Layer 5 of a small transformer language model trained on English Wikipedia (12 layers, counted from 0, width 128).
A neuron adds its activation times its output weights to the MLP's output. To switch it off is to set its activation to zero at one token and run the rest of the model.

Output weights of the MLP neurons that the questions are about. A number n stands for n times 0.00066.
n49: 0 321 26 -134 -90 -74 123 190 7 7 -69 -17 -133 -171 -46 191 36 -267 -42 138 129 279 56 -211 44 -19 87 -87 19 -109 106 -166 11 115 -190 -102 65 -131 -119 129 15 -15 199 18 172 -107 29 -23 99 -4 63 -142 -186 110 126 -169 -23 185 -185 178 14 122 105 -157 -8 -93 -73 27 -94 -218 -239 -147 152 33 -42 41 -15 22 -93 -84 57 -185 -62 -49 11 29 180 -7 8 -84 -81 -90 -161 58 -109 -8 92 -69 36 -181 -45 67 -189 -88 97 -77 37 144 139 100 178 -102 -17 -212 56 36 202 89 -130 -53 -15 240 -150 154 -4 -37 300 42
n59: -36 249 8 8 -61 -67 159 -145 147 -83 222 -16 147 -115 -12 60 -86 -147 103 -169 -100 -238 -131 -119 321 -77 135 -376 -133 179 162 -192 79 153 242 144 -148 16 201 -150 74 -37 13 45 54 -184 216 126 185 -218 55 -165 170 -64 -73 81 -126 28 -21 -43 157 -12 -13 -48 86 292 69 -121 -45 136 238 -140 -180 34 36 -26 137 277 25 -228 69 -25 -58 -152 167 -167 -178 86 -181 -36 257 -101 54 57 -140 -143 40 -166 49 -13 75 -190 -95 4 -69 -169 -98 -20 100 65 101 -95 39 -131 -207 -156 308 21 -20 121 -177 298 -77 -69 -138 124 45 -70
n63: 52 7 138 -194 68 -109 -162 77 4 -96 -162 -22 -108 -42 -44 279 -57 -58 -7 -175 73 60 165 237 50 -119 -72 -55 -303 -52 -83 4 -119 -63 100 207 -91 -301 66 -93 38 -116 -290 -23 -103 70 112 363 -104 -8 215 -176 112 -250 -76 49 -113 97 -31 51 56 -94 83 48 -175 161 -104 -32 350 80 12 267 -152 -8 166 182 83 76 -105 -50 115 116 23 37 49 -108 83 174 65 118 -12 47 92 4 -141 -221 153 -31 -159 -4 -143 199 11 -28 -169 135 -35 -227 35 -105 45 -53 -29 117 -20 118 -253 -74 118 90 126 172 22 -49 66 -62 129 -44
n110: -4 71 -236 91 34 -22 -225 -349 75 33 129 164 18 -43 76 110 -163 -128 38 -72 -88 137 188 -162 -352 -136 22 68 289 251 -36 -114 92 114 227 84 165 -74 -31 70 91 -66 -185 96 0 -145 48 188 209 57 120 22 286 -9 -215 -129 -5 -64 -66 -125 -34 -239 76 134 -191 22 -18 -103 17 130 40 -33 -22 -31 -88 144 136 -47 -120 -39 -82 446 48 80 -65 35 72 -56 -130 29 31 143 -4 375 219 73 -318 -4 -69 -23 -108 62 -43 315 -257 -75 -434 52 -109 -81 157 109 -187 164 -183 143 -83 -164 78 -5 87 -286 -64 17 -136 48 112 101
n156: -203 -21 -206 -4 190 -94 -213 26 9 -252 -346 -12 5 -48 186 -161 -104 13 8 -55 115 -41 55 189 -110 0 169 434 -210 -92 -199 -97 -163 -29 -19 55 222 -4 84 283 -17 -114 110 31 -250 287 -22 83 -164 -58 -125 -74 -34 -18 -233 176 258 47 142 88 -141 -215 76 -130 237 67 -5 -91 -165 -326 13 -57 43 35 -63 239 -95 -65 -205 276 -100 217 9 110 -26 -353 49 134 243 109 224 125 -18 169 -13 51 38 -53 17 190 58 -103 -135 -110 -39 67 130 9 -9 -94 192 236 -146 -45 -161 -100 -205 -71 -104 241 0 -55 -17 236 -53 211 82 46
n159: 415 269 -122 -380 145 -17 256 8 73 -129 9 233 70 -159 212 -139 25 -26 -53 229 4 -9 -36 -260 -115 87 -188 -26 171 -8 -78 38 139 -28 169 -166 -92 96 128 102 -143 -186 47 13 -109 -225 42 -115 4 158 -90 63 169 -52 -8 302 -120 -196 17 -16 -8 4 -35 101 -96 151 -53 16 96 -75 -76 0 29 -132 -16 -135 -201 83 -180 211 109 -268 216 77 37 85 104 -17 130 -81 -80 107 -177 -158 -65 57 -188 67 42 -83 -72 90 134 207 83 -200 -293 -175 13 320 70 59 112 77 43 -167 -4 -269 -158 -90 184 -48 62 190 76 -38 8 -146
n176: -150 -106 -79 -106 -90 117 156 -40 28 -11 -29 -280 472 -119 -150 73 -176 56 57 -19 -36 75 -270 -78 112 -235 185 74 -42 65 -160 104 88 -160 -82 88 -8 221 -52 -168 -179 -148 132 -12 -163 192 -136 -79 -21 36 57 28 97 82 -180 152 13 104 72 186 -19 -55 -184 244 41 -41 -37 -90 -8 63 140 255 -126 72 -123 -70 12 74 210 -84 128 -28 36 4 208 -104 37 -224 42 107 295 32 -4 63 138 58 -104 -366 -90 -8 11 -130 -16 212 97 -148 -45 -102 -12 0 -77 12 136 28 -73 79 -46 -137 -122 192 16 -277 182 -51 -148 155 -205 108
n192: 114 -85 131 -251 -46 129 -146 -97 188 -89 -36 111 189 -193 45 8 191 -236 32 16 17 -22 -93 78 -200 -136 -121 122 207 -162 -74 -64 123 -18 37 -216 76 -138 -26 175 -101 174 102 -282 -203 -136 136 129 -18 175 91 34 -116 144 -75 211 -62 -45 -107 52 -12 87 -278 243 92 203 -101 87 105 29 47 -165 79 -124 -264 -213 96 283 -39 224 75 -47 399 16 -62 -119 264 25 -58 4 106 -151 123 8 16 -160 16 -233 -42 92 8 60 92 318 50 -72 -39 296 292 66 -8 -198 -84 -99 -78 -97 144 26 -113 9 -273 -26 -12 -124 -132 -220 -71 89
n207: -35 -266 121 324 -56 -119 -91 161 74 -35 -166 406 76 116 152 -43 -88 -147 240 8 77 -241 151 21 -171 -96 -124 208 -52 -159 67 -86 227 127 18 -12 76 -72 -172 155 -238 110 98 153 125 0 199 -106 46 -176 99 -85 -32 -4 -135 103 64 294 -127 -19 130 -111 -187 -85 -101 -87 67 27 -228 60 20 -83 -168 -86 222 -58 -21 -143 107 81 80 -102 361 97 -191 -24 12 76 90 19 8 -8 97 152 -8 -51 47 -125 -16 -46 50 156 -100 -245 99 85 182 20 -255 63 102 -60 -200 -280 -50 -116 -82 107 132 68 -100 76 35 40 -130 -69 -104 -102
n215: -33 -109 -13 121 -33 -228 28 34 120 125 -13 91 -70 8 -110 -41 199 81 -53 347 -59 -79 182 -117 -55 4 226 109 -121 -73 -174 -145 135 9 78 126 201 -13 -145 -111 261 97 47 139 219 -217 199 13 -18 -205 -73 76 272 -131 -162 66 -4 -8 -128 294 111 58 95 -24 -4 65 -145 -313 -126 -105 -174 -50 50 4 280 126 -61 174 -52 -105 22 132 233 -98 -37 -170 -43 83 166 235 -144 -202 84 -192 57 -199 -70 139 33 -57 -48 -198 -46 -168 95 257 -56 58 68 -226 78 222 -24 -39 -172 63 -184 9 25 132 -88 -61 -78 -335 302 114 -217 -35
n224: -173 -137 4 -222 79 183 -123 96 -166 298 -92 11 116 190 -62 -58 90 -28 161 -39 181 117 -153 74 149 -4 150 -49 0 38 -33 16 -64 -126 13 -142 -91 -8 -101 -85 159 128 -278 -191 24 -157 8 8 133 -44 179 -124 -136 78 -114 -231 -105 54 -65 -49 -16 27 172 8 50 -45 117 53 -111 135 354 204 -32 -24 204 255 33 71 -4 -168 75 234 -84 100 4 -48 -98 -201 68 -19 -96 253 -52 79 -50 -126 89 -84 47 -334 -103 130 -290 -146 -176 -76 -204 252 24 54 -101 28 91 37 0 8 -59 89 -201 -49 24 229 -191 -43 245 236 -142 109
n232: 201 174 234 -8 -134 -134 48 -212 90 -163 45 12 142 118 58 -49 -54 -220 57 -152 282 -76 -77 184 -17 -97 4 -136 54 143 -31 -47 -21 0 175 90 -144 207 -56 34 98 188 17 -55 -221 -111 77 76 -137 -112 -48 -246 -29 -75 -322 88 76 -136 306 -154 174 -4 105 77 -75 -100 -62 44 -143 253 150 143 -97 284 -389 342 141 33 74 13 -150 378 132 -238 276 -150 -153 -29 -231 184 51 -78 72 126 57 -192 95 -174 -109 -88 134 -95 34 22 25 -146 -35 101 -111 -17 17 51 -32 -30 -174 -177 -68 151 38 124 -148 115 -149 58 94 149 29 -152
n237: 187 98 -193 -8 -324 172 38 222 -83 12 -69 -81 -189 -127 175 -140 162 46 -20 112 285 133 32 -207 133 260 285 72 -219 -79 68 -75 -8 -152 85 -178 16 -175 121 162 -12 -107 199 82 173 -29 29 -43 64 -58 185 -99 -137 -123 8 105 -13 80 -37 -106 80 -81 -30 0 -21 59 -189 35 24 -61 195 22 -77 -50 -79 -81 -170 -142 134 -78 -128 83 145 -44 211 8 -59 -264 -175 118 -177 164 -74 171 -28 -99 136 21 264 60 223 -50 -12 -22 -28 51 -139 -57 -33 96 -320 8 157 180 113 -143 79 -96 -309 -466 163 13 80 182 129 -8 37 -104
n240: 48 -81 -145 45 103 275 -42 190 -177 24 53 -56 188 -124 -198 -141 281 76 38 78 -166 256 -326 72 45 467 -109 150 0 -14 -377 91 -130 299 -87 -14 223 184 -127 25 -100 30 -197 215 125 55 0 68 94 -61 -61 -50 -225 -228 158 -167 131 -136 -5 -119 59 -122 5 -105 -125 26 5 28 -203 40 196 5 208 30 236 -139 130 -64 20 205 -16 273 40 -328 -25 30 -46 -212 5 360 -10 -352 195 -247 10 205 -301 40 54 124 171 -199 264 -58 20 -352 36 89 100 -244 126 90 -162 153 26 15 -90 -320 -297 -50 75 -99 -356 -128 -60 150 317 194
n256: 172 220 113 -125 -180 -111 -20 4 132 75 242 37 235 -9 -42 126 -17 145 -121 -80 -83 -73 -208 76 4 216 -331 -63 -14 -83 -67 153 131 189 94 -59 73 -22 295 18 -160 -188 -276 -373 -78 -92 13 37 226 97 -98 -48 -4 -112 39 -81 5 -160 4 -17 -161 38 -156 50 -95 -235 -68 57 86 26 171 47 155 145 92 -349 -297 120 230 161 -32 -272 -17 113 -197 44 120 -197 -116 133 22 217 -39 77 -193 9 139 65 -278 -211 -62 -84 39 45 141 -289 71 137 -13 85 -93 -26 12 -71 49 177 74 437 86 -73 39 204 102 -222 13 -205 125 -55
n310: -81 -80 140 0 -17 246 -259 -18 -9 202 -143 -251 -41 -57 64 102 -65 76 -110 204 -150 252 42 -41 -75 36 -26 -100 215 25 5 -44 -141 62 109 17 83 -9 -142 -80 105 31 137 158 118 -93 141 245 -205 204 220 -74 -201 -177 138 -142 -125 153 67 -117 -34 125 41 319 -287 99 -101 107 48 61 35 -157 -156 142 -245 118 -14 -69 -147 136 360 22 251 -233 -9 66 32 -385 61 42 -57 -40 -119 -195 -165 -41 -94 -154 -143 14 67 -40 -240 -9 -323 -221 -189 173 -57 137 -43 170 -46 -63 112 -283 5 290 260 -34 -57 -5 107 77 13 35 278 83

Each question names a token from some text and the token that comes next. It shows the activations a of the neurons there, in the order above. A number n stands for n times 0.017.

Then comes g, the gradient of the next token's log-probability with respect to the MLP's output, scaled to length 1. A neuron's effect is roughly proportional to its activation times (output weights . g). A number n stands for n times 0.00075.

"it", then "ant"
a: -91 -1 3 0 7 -10 2 0 0 11 1 3 -2 0 -1 1
g: -26 154 -17 165 -213 -6 -63 39 243 -14 -182 -8 52 -277 214 85 66 -15 91 30 160 -219 82 -35 -80 -134 -99 21 -134 -58 -37 -333 0 -178 55 -180 7 -21 76 -54 -4 -60 -235 0 -27 56 122 109 78 -110 -71 132 -118 152 -77 -162 71 -243 74 21 113 90 -8 -7 117 -107 -27 38 57 65 253 -150 -22 -23 147 36 -62 165 270 -40 -196 -25 -140 -153 -33 133 158 86 -27 -121 -6 -19 41 -112 191 -70 -51 54 -64 -55 -10 -100 120 -16 90 119 24 210 -30 88 -45 -164 -138 56 123 -155 -41 16 156 5 21 76 -46 48 -55 -115 89 317
Which neuron, switched off, raises the next token's probability most? n49

"l", then "at"
a: 5 -11 13 0 1 6 5 -86 0 1 -3 95 -6 68 1 -30
g: 63 47 -56 -128 -153 134 89 167 -66 4 221 -36 -81 -99 197 -75 132 20 -24 -16 -196 19 131 -127 -8 182 -217 -125 -190 103 -225 -51 -168 -63 47 21 142 186 177 23 -243 16 168 106 -1 -15 1 33 -108 -82 -84 163 -41 47 23 69 -45 -177 -109 109 -211 93 67 -69 -79 -100 -99 -59 -14 128 -148 -17 -33 94 93 -74 -197 142 -107 52 -228 7 1 153 81 -47 -40 58 322 -69 0 204 -116 138 252 67 -27 -33 276 88 51 -142 -93 74 36 -39 -130 -221 74 10 -76 -13 -281 181 -113 87 73 -57 4 4 85 6 36 -10 42 92 -37 -24
Switching off which neuron hurts the next token most? n192

".\n", then "2"
a: 14 -1 -2 -145 -7 4 -3 -7 -1 0 5 1 37 0 74 2
g: -125 35 -25 -180 -87 -48 224 32 -114 -72 36 51 97 -125 93 17 -19 359 -21 128 -129 12 46 11 0 -248 3 53 -119 35 25 -136 59 110 71 202 121 -28 172 -110 -128 124 -10 54 -250 -68 -28 54 267 38 -179 -152 31 69 51 -115 -36 -118 227 235 -29 -24 -10 -47 15 -55 -9 72 -47 -31 -21 -17 -148 163 267 78 150 -40 -129 -71 -58 -101 -103 -67 21 41 -172 60 -5 101 -72 311 50 34 -176 146 -7 -42 26 -3 72 202 -26 -20 -13 -146 -40 164 41 -88 -22 -86 -245 -25 -107 -45 -191 94 27 -232 -153 55 100 -10 -175 265 38 43
Which neuron, switched off, raises the next token's probability most? n110

" F", then "e"
a: 0 3 -82 -2 -65 1 -2 0 0 5 10 -15 -2 -200 -2 11
g: 180 -173 -164 124 90 155 -63 -289 62 35 50 -93 28 5 -145 60 38 -83 -44 -33 -38 -43 193 -57 28 -128 -98 -99 -282 17 8 -114 -2 80 87 -56 29 -162 15 -35 -118 -163 49 -261 -127 -30 -125 56 -60 -5 25 -14 112 119 -31 154 37 287 299 211 -27 212 2 102 -32 66 -85 36 118 -28 -1 27 52 28 -157 140 51 -96 -37 -77 -57 -79 2 -38 66 -217 150 120 -229 -124 4 -57 -98 22 -60 44 129 119 -98 -58 89 21 99 -37 247 -8 154 -17 164 92 87 -29 -128 84 3 -14 361 -121 -122 250 36 80 -66 -44 -104 -88 -148 -174
Switching off which neuron hurts the next token most? n240

"ed", then " to"
a: 0 -1 9 -1 4 -33 0 -11 12 -56 -19 2 8 -1 1 0
g: -23 48 13 -22 39 -121 -106 -177 -21 -63 -219 85 -185 -52 -14 8 37 -104 2 -34 54 -128 44 118 -197 -89 25 -117 -19 -168 75 -114 92 195 -27 -98 31 -16 18 22 98 56 107 -133 -48 166 14 297 115 -2 -58 -22 -3 165 -51 66 -2 -188 154 191 -54 -161 -72 -141 20 -130 -60 113 -132 200 35 -26 -135 166 -18 -63 -21 -245 -256 -265 -273 -58 45 138 73 -247 94 230 -20 -145 -44 79 43 113 -12 -113 144 202 -58 82 -24 -66 80 123 94 -24 62 49 -61 191 100 107 -69 213 203 50 147 0 23 85 50 129 -86 -25 -260 155 34 -24
Switching off which neuron hurts the next token most? n215

"at", then "h"
a: 25 25 11 -1 -168 -5 -29 -21 6 0 3 1 12 -5 14 1
g: 16 12 39 -165 -10 48 113 -33 -99 73 -97 -80 -193 -131 -70 -16 32 -137 139 88 -397 -136 -141 131 -31 50 -291 -52 -101 235 -57 -203 -267 155 178 122 124 -21 -67 193 90 -93 85 -78 28 3 57 146 -31 26 2 59 -141 -52 24 50 134 86 13 49 24 79 127 -41 -43 -120 117 114 -145 -113 9 -112 74 -62 120 -60 -15 113 -158 12 94 -13 38 -12 18 -97 10 119 -11 47 -8 -90 -125 122 -164 8 -330 -46 -75 206 81 -138 -175 22 -23 125 140 78 212 63 -101 11 -158 99 109 16 308 119 21 227 -22 80 -16 52 147 -97 -120 -77
Which neuron, switched off, raises the next token's probability most? n156

" L", then "ip"
a: -2 0 -215 -3 2 2 28 -1 0 7 -6 -2 1 3 1 -10
g: -276 206 41 63 -41 -151 -4 -10 124 -125 127 -93 45 51 63 -201 22 79 -25 136 160 42 -241 38 -136 -35 34 127 128 14 32 -17 36 -120 133 96 34 105 46 138 -86 29 127 24 312 -103 68 -12 47 -173 102 42 143 -99 -112 118 25 -64 -41 -249 23 -233 -157 30 198 -164 -170 -142 35 223 -22 -13 -35 117 68 -78 -310 -42 108 102 -3 -113 32 0 -17 51 171 13 -105 138 -130 72 -31 134 -21 -24 -73 -67 -191 -180 107 -284 22 8 83 132 98 -43 119 -170 -3 33 16 -58 -163 25 167 32 197 57 -101 70 90 -31 -196 99 -49 -189
Switching off which neuron hurts the next token most? n63

"v", then "en"
a: -97 -2 5 0 5 1 6 17 4 -29 6 178 3 -19 1 -2
g: -16 -46 118 -79 38 218 -1 146 84 -22 161 19 133 -16 128 -10 -224 75 -45 -87 -141 81 -297 69 -207 228 116 43 106 138 4 233 58 69 -67 -129 10 -128 -15 -34 70 26 -57 -158 20 -148 -27 -117 -37 -75 94 49 -137 -229 -51 -114 -75 -63 310 -128 222 75 -43 -147 -45 199 -30 129 -93 130 48 137 85 66 15 53 -81 165 -22 -106 96 33 -114 72 119 -254 36 30 147 77 -32 -28 150 193 -26 32 -128 -38 -17 -27 -62 15 -65 39 118 152 -124 -17 -95 -110 -126 129 -245 153 -182 -33 128 -43 55 -149 59 -127 47 -72 90 -188 -286 -6
Switching off which neuron hurts the next token most? n49

" and", then " "
a: -7 -46 5 -4 -5 -4 -11 -15 4 14 -3 -1 114 -2 -2 0
g: -56 -89 -3 -103 -51 54 -43 20 -111 -85 57 -41 -7 -99 -120 -84 -236 36 -10 -52 25 7 274 19 76 -53 166 -74 -91 97 1 -217 86 55 132 195 47 0 -114 -129 106 -212 -138 -51 -97 18 125 -121 -61 -19 18 37 -156 -103 59 36 -41 -51 36 -44 23 -61 39 -79 36 -87 -41 108 -169 49 177 212 -65 159 86 18 42 214 -86 177 -49 28 -6 -3 73 -35 117 223 -82 -261 -157 179 114 -58 32 38 -40 -191 -98 -59 157 29 -57 -106 -77 -185 -68 -163 315 -78 63 35 224 39 54 38 144 474 82 -19 -122 -141 21 -137 -149 42 168 83
Which neuron, switched off, raises the next token's probability most? n237

".", then " The"
a: 4 14 5 488 -5 -3 -2 -6 4 -76 -14 7 258 1 5 3
g: 133 101 -116 -374 25 -2 -229 -11 15 70 -114 -143 0 29 -175 -10 142 -75 65 130 27 213 90 10 58 44 62 -28 212 27 17 113 -38 99 -68 54 99 74 79 -335 -110 57 -183 -112 -8 -137 86 -88 -98 29 -126 -140 -25 -19 -73 28 -85 73 40 -78 -4 9 85 182 -101 49 -159 -146 152 96 -175 -21 191 266 223 -55 15 -85 -120 -85 50 67 15 -75 41 -247 136 63 -142 -47 -2 -8 -13 86 262 -107 -73 -157 -3 186 -185 31 79 28 -35 43 48 -97 3 -25 229 -27 -14 206 125 -55 -148 243 -124 23 -23 1 -45 -123 54 124 -156 166
Switching off which neuron hurts the next token most? n110

"ies", then " w"
a: 1 1 -3 -13 -8 22 -8 -13 -157 0 -1 18 -14 2 0 -1
g: -114 21 147 -80 81 89 -269 -82 -86 -90 266 -141 -90 -58 126 -67 -80 -173 138 95 -2 86 242 187 269 -107 -132 13 21 -29 146 149 55 95 56 -197 -98 153 10 -54 152 -72 172 -140 215 -51 7 134 64 -81 -62 -1 -39 108 -49 59 -10 -48 -36 -63 -57 -45 6 32 88 -203 -32 87 37 -289 19 27 150 34 -6 -169 250 -71 -77 -241 -34 7 97 -15 4 149 25 -44 -163 184 -43 97 -50 -77 -140 -55 78 165 -103 13 -18 -214 125 78 22 -120 -38 -61 96 -112 46 -108 -204 124 -18 -70 -161 -77 29 -52 85 232 -199 109 224 17 7 -135
Switching off which neuron hurts the next token most? n207

"ig", then "er"
a: -13 5 -1 0 2 1 3 0 39 1 4 -1 3 6 -19 11
g: 63 179 -103 6 195 98 174 142 -66 104 -147 13 166 -96 -54 89 5 -100 -185 -148 50 -303 -49 71 -199 96 232 138 17 108 96 -359 123 93 86 57 -86 54 -24 -2 -167 -243 -38 -59 208 17 -129 10 -20 67 -135 -45 114 -34 -72 -59 -34 -168 -39 263 73 62 -89 -64 -28 -65 31 252 -1 -12 -55 -95 20 9 16 5 -49 -42 129 18 -77 5 80 159 -32 -134 144 -68 139 0 -69 53 -108 -9 -20 46 29 2 23 -205 -114 114 16 -11 -7 35 204 97 -234 190 15 -178 261 -102 -244 27 100 86 -126 117 -44 -109 34 -134 39 143 -164 -57
Switching off which neuron hurts the next token most? n207

"ame", then " is"
a: -2 -9 -18 -48 -1 32 -2 -6 -5 2 18 -7 -7 3 7 4
g: -10 -47 -126 177 -23 74 67 -94 31 20 63 108 -20 206 24 -242 21 -131 19 -18 58 2 139 33 -15 -68 -80 -173 159 -164 -314 30 108 140 -161 8 -28 -52 -156 144 219 -220 67 -12 -99 16 204 231 105 5 67 -51 -177 -103 -81 -59 103 -341 93 -54 -6 -163 89 -26 -53 -143 -17 95 -47 0 5 -6 6 -73 -69 -241 -79 20 -96 -148 174 1 -36 159 -95 -131 70 20 30 -96 128 65 -134 142 172 8 -281 95 -32 136 240 -155 79 48 -150 38 72 121 -127 87 143 -55 -45 -46 130 98 -48 256 -63 104 12 164 -57 -75 -14 171 -46 52
Which neuron, switched off, raises the next token's probability most? n110

"it", then "es"
a: 9 -5 20 0 -23 5 -3 -6 0 -2 7 7 -1 0 9 8
g: 18 96 82 -29 -14 -50 7 102 -112 -49 -194 3 7 134 -70 109 92 -37 22 -61 -17 51 22 -43 -84 -165 186 22 -139 118 66 -243 14 -67 -18 183 -8 181 -109 198 43 -43 -33 -19 115 193 -21 10 -7 -63 103 272 -16 -9 -42 27 58 -83 214 151 -117 175 -21 285 175 -70 -129 -166 42 -60 -47 209 199 172 -40 31 15 -48 -7 0 -112 49 95 -45 120 -115 -186 145 -223 24 -4 -32 -66 -84 -183 61 -113 -231 -79 0 161 -111 -48 102 -129 39 -175 -170 -74 54 -115 271 -9 48 -376 -66 -1 -159 -61 -40 143 -77 -18 99 1 226 -146 -38
Which neuron, switched off, raises the next token's probability most? n156

" b", then "ut"
a: 4 -2 -20 -7 15 -4 -6 -3 7 50 -7 0 50 1 -27 5
g: -98 -17 -83 -121 -162 18 52 152 141 31 -94 -115 -35 46 86 -130 34 112 -88 -19 -105 -16 142 25 220 60 193 32 -37 -26 -228 90 -38 -191 122 77 -66 -214 -63 151 -131 -122 163 85 126 95 -22 -47 60 58 -52 93 150 -81 61 116 86 64 -139 148 -130 34 -204 2 156 -57 -141 -31 11 110 336 41 -122 -263 -182 122 -296 -75 202 81 116 -47 -45 -38 -109 119 -90 124 15 -27 19 149 -168 28 -171 -92 154 177 102 -69 -5 94 93 -103 132 147 -85 55 -10 67 -79 122 -181 89 -112 86 -87 -94 -79 120 -157 48 -100 -21 -200 -200 46 122
Switching off which neuron hurts the next token most? n237

" and", then " g"
a: -6 -33 12 -5 148 -2 -8 41 5 16 -4 5 118 -5 -2 -40
g: -23 -48 -31 21 23 -159 3 235 78 41 30 -32 -50 7 19 144 7 -201 96 -100 -151 -3 -94 103 29 90 132 -55 -5 -134 29 -318 -106 -72 18 -113 -48 -105 -1 -11 -103 -269 75 -36 -206 -23 306 31 -49 -148 30 -33 7 123 81 -61 12 -101 -12 61 -135 -84 135 -93 84 -1 51 176 -104 -6 -49 158 7 234 191 14 30 180 3 90 20 32 208 35 -48 -271 217 -9 208 58 -47 136 228 -103 -102 -179 84 -100 -165 29 -276 -60 -105 174 35 -78 31 -37 -98 178 -19 -73 -6 -38 -68 -130 26 18 -48 -68 6 163 108 4 -241 189 99 269
Switching off which neuron hurts the next token most? n156

"ent", then "ran"
a: 3 -7 -1 -13 4 -10 6 -9 78 11 0 -7 -2 -7 4 0
g: 117 -47 5 15 -25 106 215 -62 -102 -215 255 141 103 -31 -4 149 49 21 -46 -29 -145 -34 -3 84 107 9 -38 -251 -124 297 62 128 -116 -5 -38 -80 -127 21 128 -13 -1 -66 113 -51 -119 -184 215 -19 40 -73 -45 -135 -26 -166 48 -13 -86 -226 51 -107 -175 194 -19 -12 49 236 -126 21 -41 -6 50 -27 -136 -89 11 -54 238 -40 -85 202 81 -89 -158 -18 142 166 56 -142 41 15 -33 103 -126 43 -36 -264 254 -111 52 -105 229 117 -33 129 133 -4 82 -157 -56 -29 83 -220 102 149 -116 88 170 -148 -16 -15 -32 226 -25 -10 -43 -70 -12 -214
Which neuron, switched off, raises the next token's probability most? n207

"t", then "it"
a: -14 3 -18 0 -7 1 -2 4 -15 -18 -5 -5 3 -12 -148 -26
g: -145 150 92 -53 181 197 8 -207 177 10 69 -24 -46 -333 214 -3 110 34 297 -30 -118 -123 116 94 90 -54 29 167 -53 13 -28 -15 42 137 -81 -116 -9 -4 42 43 -124 22 -24 233 -13 143 -67 -17 26 41 -202 125 9 30 33 -245 -114 -254 38 -245 -98 -80 -138 -135 107 151 98 -77 -195 -118 63 -151 27 41 -43 -68 -194 -260 -131 18 -82 170 9 8 56 117 80 258 -46 129 -24 -44 -83 -120 54 -12 -92 -4 185 195 -45 -146 112 74 -17 -48 -64 -31 25 40 102 -20 76 14 -39 41 108 -160 32 -165 13 -42 70 50 88 -114 278 -75
Which neuron, switched off, raises the next token's probability most? n240

"ld", then " He"
a: -12 -163 -4 -3 -4 40 -5 5 11 0 -8 -6 -5 -3 4 13
g: 77 71 -256 79 43 208 -54 63 133 26 23 -22 38 -84 -147 -135 6 228 -41 11 76 -218 16 38 53 -90 77 137 -71 16 -137 6 -238 -182 -72 -133 -18 24 -12 -137 141 -211 120 42 64 -17 -49 -54 -53 -108 151 137 -69 0 125 -53 -115 -229 -108 -47 -105 -164 195 55 105 -41 -32 46 12 -92 -169 32 66 -10 -87 279 -15 -41 -8 73 89 60 17 -86 -40 46 120 181 16 65 -159 -75 -23 15 32 48 50 338 170 -123 -53 40 141 142 53 87 -205 67 139 67 7 -89 176 1 -128 89 335 -295 -190 -70 -143 -94 -91 -101 34 8 211 -50
Switching off which neuron hurts the next token most? n59

" ", then "ra"
a: 13 51 -9 -10 -2 5 2 -6 4 0 -20 2 -4 7 -2 7
g: -208 -234 84 9 -130 128 -11 -83 -15 -113 113 141 109 31 -76 61 117 -149 -20 -26 178 -6 -36 -146 245 -73 -99 -33 198 -73 57 177 77 -104 165 -251 -110 -53 -4 -83 -110 49 143 69 -13 -132 184 -16 153 167 160 19 -57 43 36 127 -152 -149 -233 -11 69 -63 30 248 -135 83 -77 -64 15 215 37 -64 40 -113 -8 -137 302 39 -143 -25 -84 25 41 47 -69 -65 72 -179 42 135 -268 255 81 -157 -97 -99 115 63 70 -9 106 204 -69 -72 198 -24 82 34 -165 -67 19 -202 -37 -137 188 41 -108 -55 -104 -29 -97 70 -64 36 128 -24 -36 -8
Which neuron, switched off, raises the next token's probability most? n224

"c", then "ro"
a: -1 5 -34 1 -11 1 17 92 -7 -9 -3 -1 -7 0 5 7
g: -132 149 105 -45 45 -142 19 -107 -211 -13 -61 -49 -71 21 121 -113 79 218 -109 -95 91 -103 154 264 38 -87 -226 -25 56 -76 -164 132 -59 9 -136 -240 34 92 -259 -263 -30 84 14 -38 43 68 -26 114 22 -26 -60 -168 6 151 65 114 -187 103 4 -52 46 -11 51 -53 106 -12 30 -61 88 249 -21 -61 -154 163 -47 -203 -45 57 -163 61 -260 46 105 -9 30 2 -22 -7 131 -41 -16 2 301 -262 48 84 184 31 99 157 -68 172 -140 -63 276 -98 168 8 -11 -24 -18 -59 154 134 -95 45 249 35 -11 -48 16 102 -18 -156 -96 -68 -126 73
Switching off which neuron hurts the next token most? n192

"ard", then " c"
a: -8 0 27 -8 -1 -8 -3 1 -2 -7 7 -22 -17 17 11 9
g: 72 -233 -86 -166 -22 143 -160 86 -58 64 -77 52 2 164 -61 66 82 59 56 -31 -108 73 14 -43 -8 -95 30 -43 278 277 -78 -123 112 -85 -95 18 65 69 292 -119 -165 -121 78 -85 64 -125 -77 -29 76 104 -5 -47 -114 173 -40 104 -12 -77 -138 183 -59 -90 -7 159 70 14 -51 -22 35 -7 -88 158 165 -135 -120 -244 3 127 178 107 58 -138 -141 59 -59 84 -99 102 153 36 46 -43 -1 3 201 59 -156 -257 41 122 -162 24 29 220 -78 -158 58 -134 268 98 85 33 -32 -4 104 26 33 134 -222 -175 39 -264 -58 -100 -218 -89 152 7
Switching off which neuron hurts the next token most? n232

"im", then "il"
a: 0 0 1 6 -10 3 -8 13 1 2 -3 -78 1 -4 -1 7
g: 133 -4 -124 -88 -103 -8 41 170 60 101 -88 27 -63 -229 132 -125 172 -74 50 13 -237 -42 -117 -202 71 -66 221 -23 -22 -67 47 29 -194 -85 172 -154 45 -200 76 70 240 126 101 -183 21 183 -27 9 198 208 86 75 64 -40 -7 -47 134 -99 -120 61 11 0 46 60 208 28 162 -4 -153 -2 93 -22 248 -262 203 -39 -117 -92 -53 102 -48 1 -60 -133 185 -249 123 54 153 9 5 -14 70 19 -201 168 -51 -23 133 -103 -15 38 -100 -43 -57 78 72 -219 28 -205 54 82 49 2 164 6 -226 -31 -22 -61 -227 60 53 -68 -33 -217 75 11
Switching off which neuron hurts the next token most? n232

"ed", then " for"
a: 0 0 15 24 0 25 -3 -1 -1 -3 -20 0 -22 -11 8 -5
g: -120 -165 -218 -174 -16 46 -16 -165 -18 -76 -52 15 183 29 -71 -6 58 -169 -111 89 -58 207 -35 -363 161 97 -43 75 238 183 57 232 192 45 -8 110 -58 -4 -58 -65 56 10 -141 110 -12 -114 48 -311 103 44 -25 260 -4 93 -83 -160 84 -107 -142 -129 170 164 -44 81 117 -58 -6 -3 12 -7 70 12 36 -104 -81 201 111 -3 263 202 92 -15 -96 30 -210 43 -89 -109 210 -12 -77 32 -138 -199 29 -5 -34 -316 -38 106 -149 -27 -26 92 -69 -34 -119 -73 60 8 103 -6 68 -174 132 19 37 -20 12 -72 15 -39 -13 133 193 86 -12 9
Switching off which neuron hurts the next token most? n159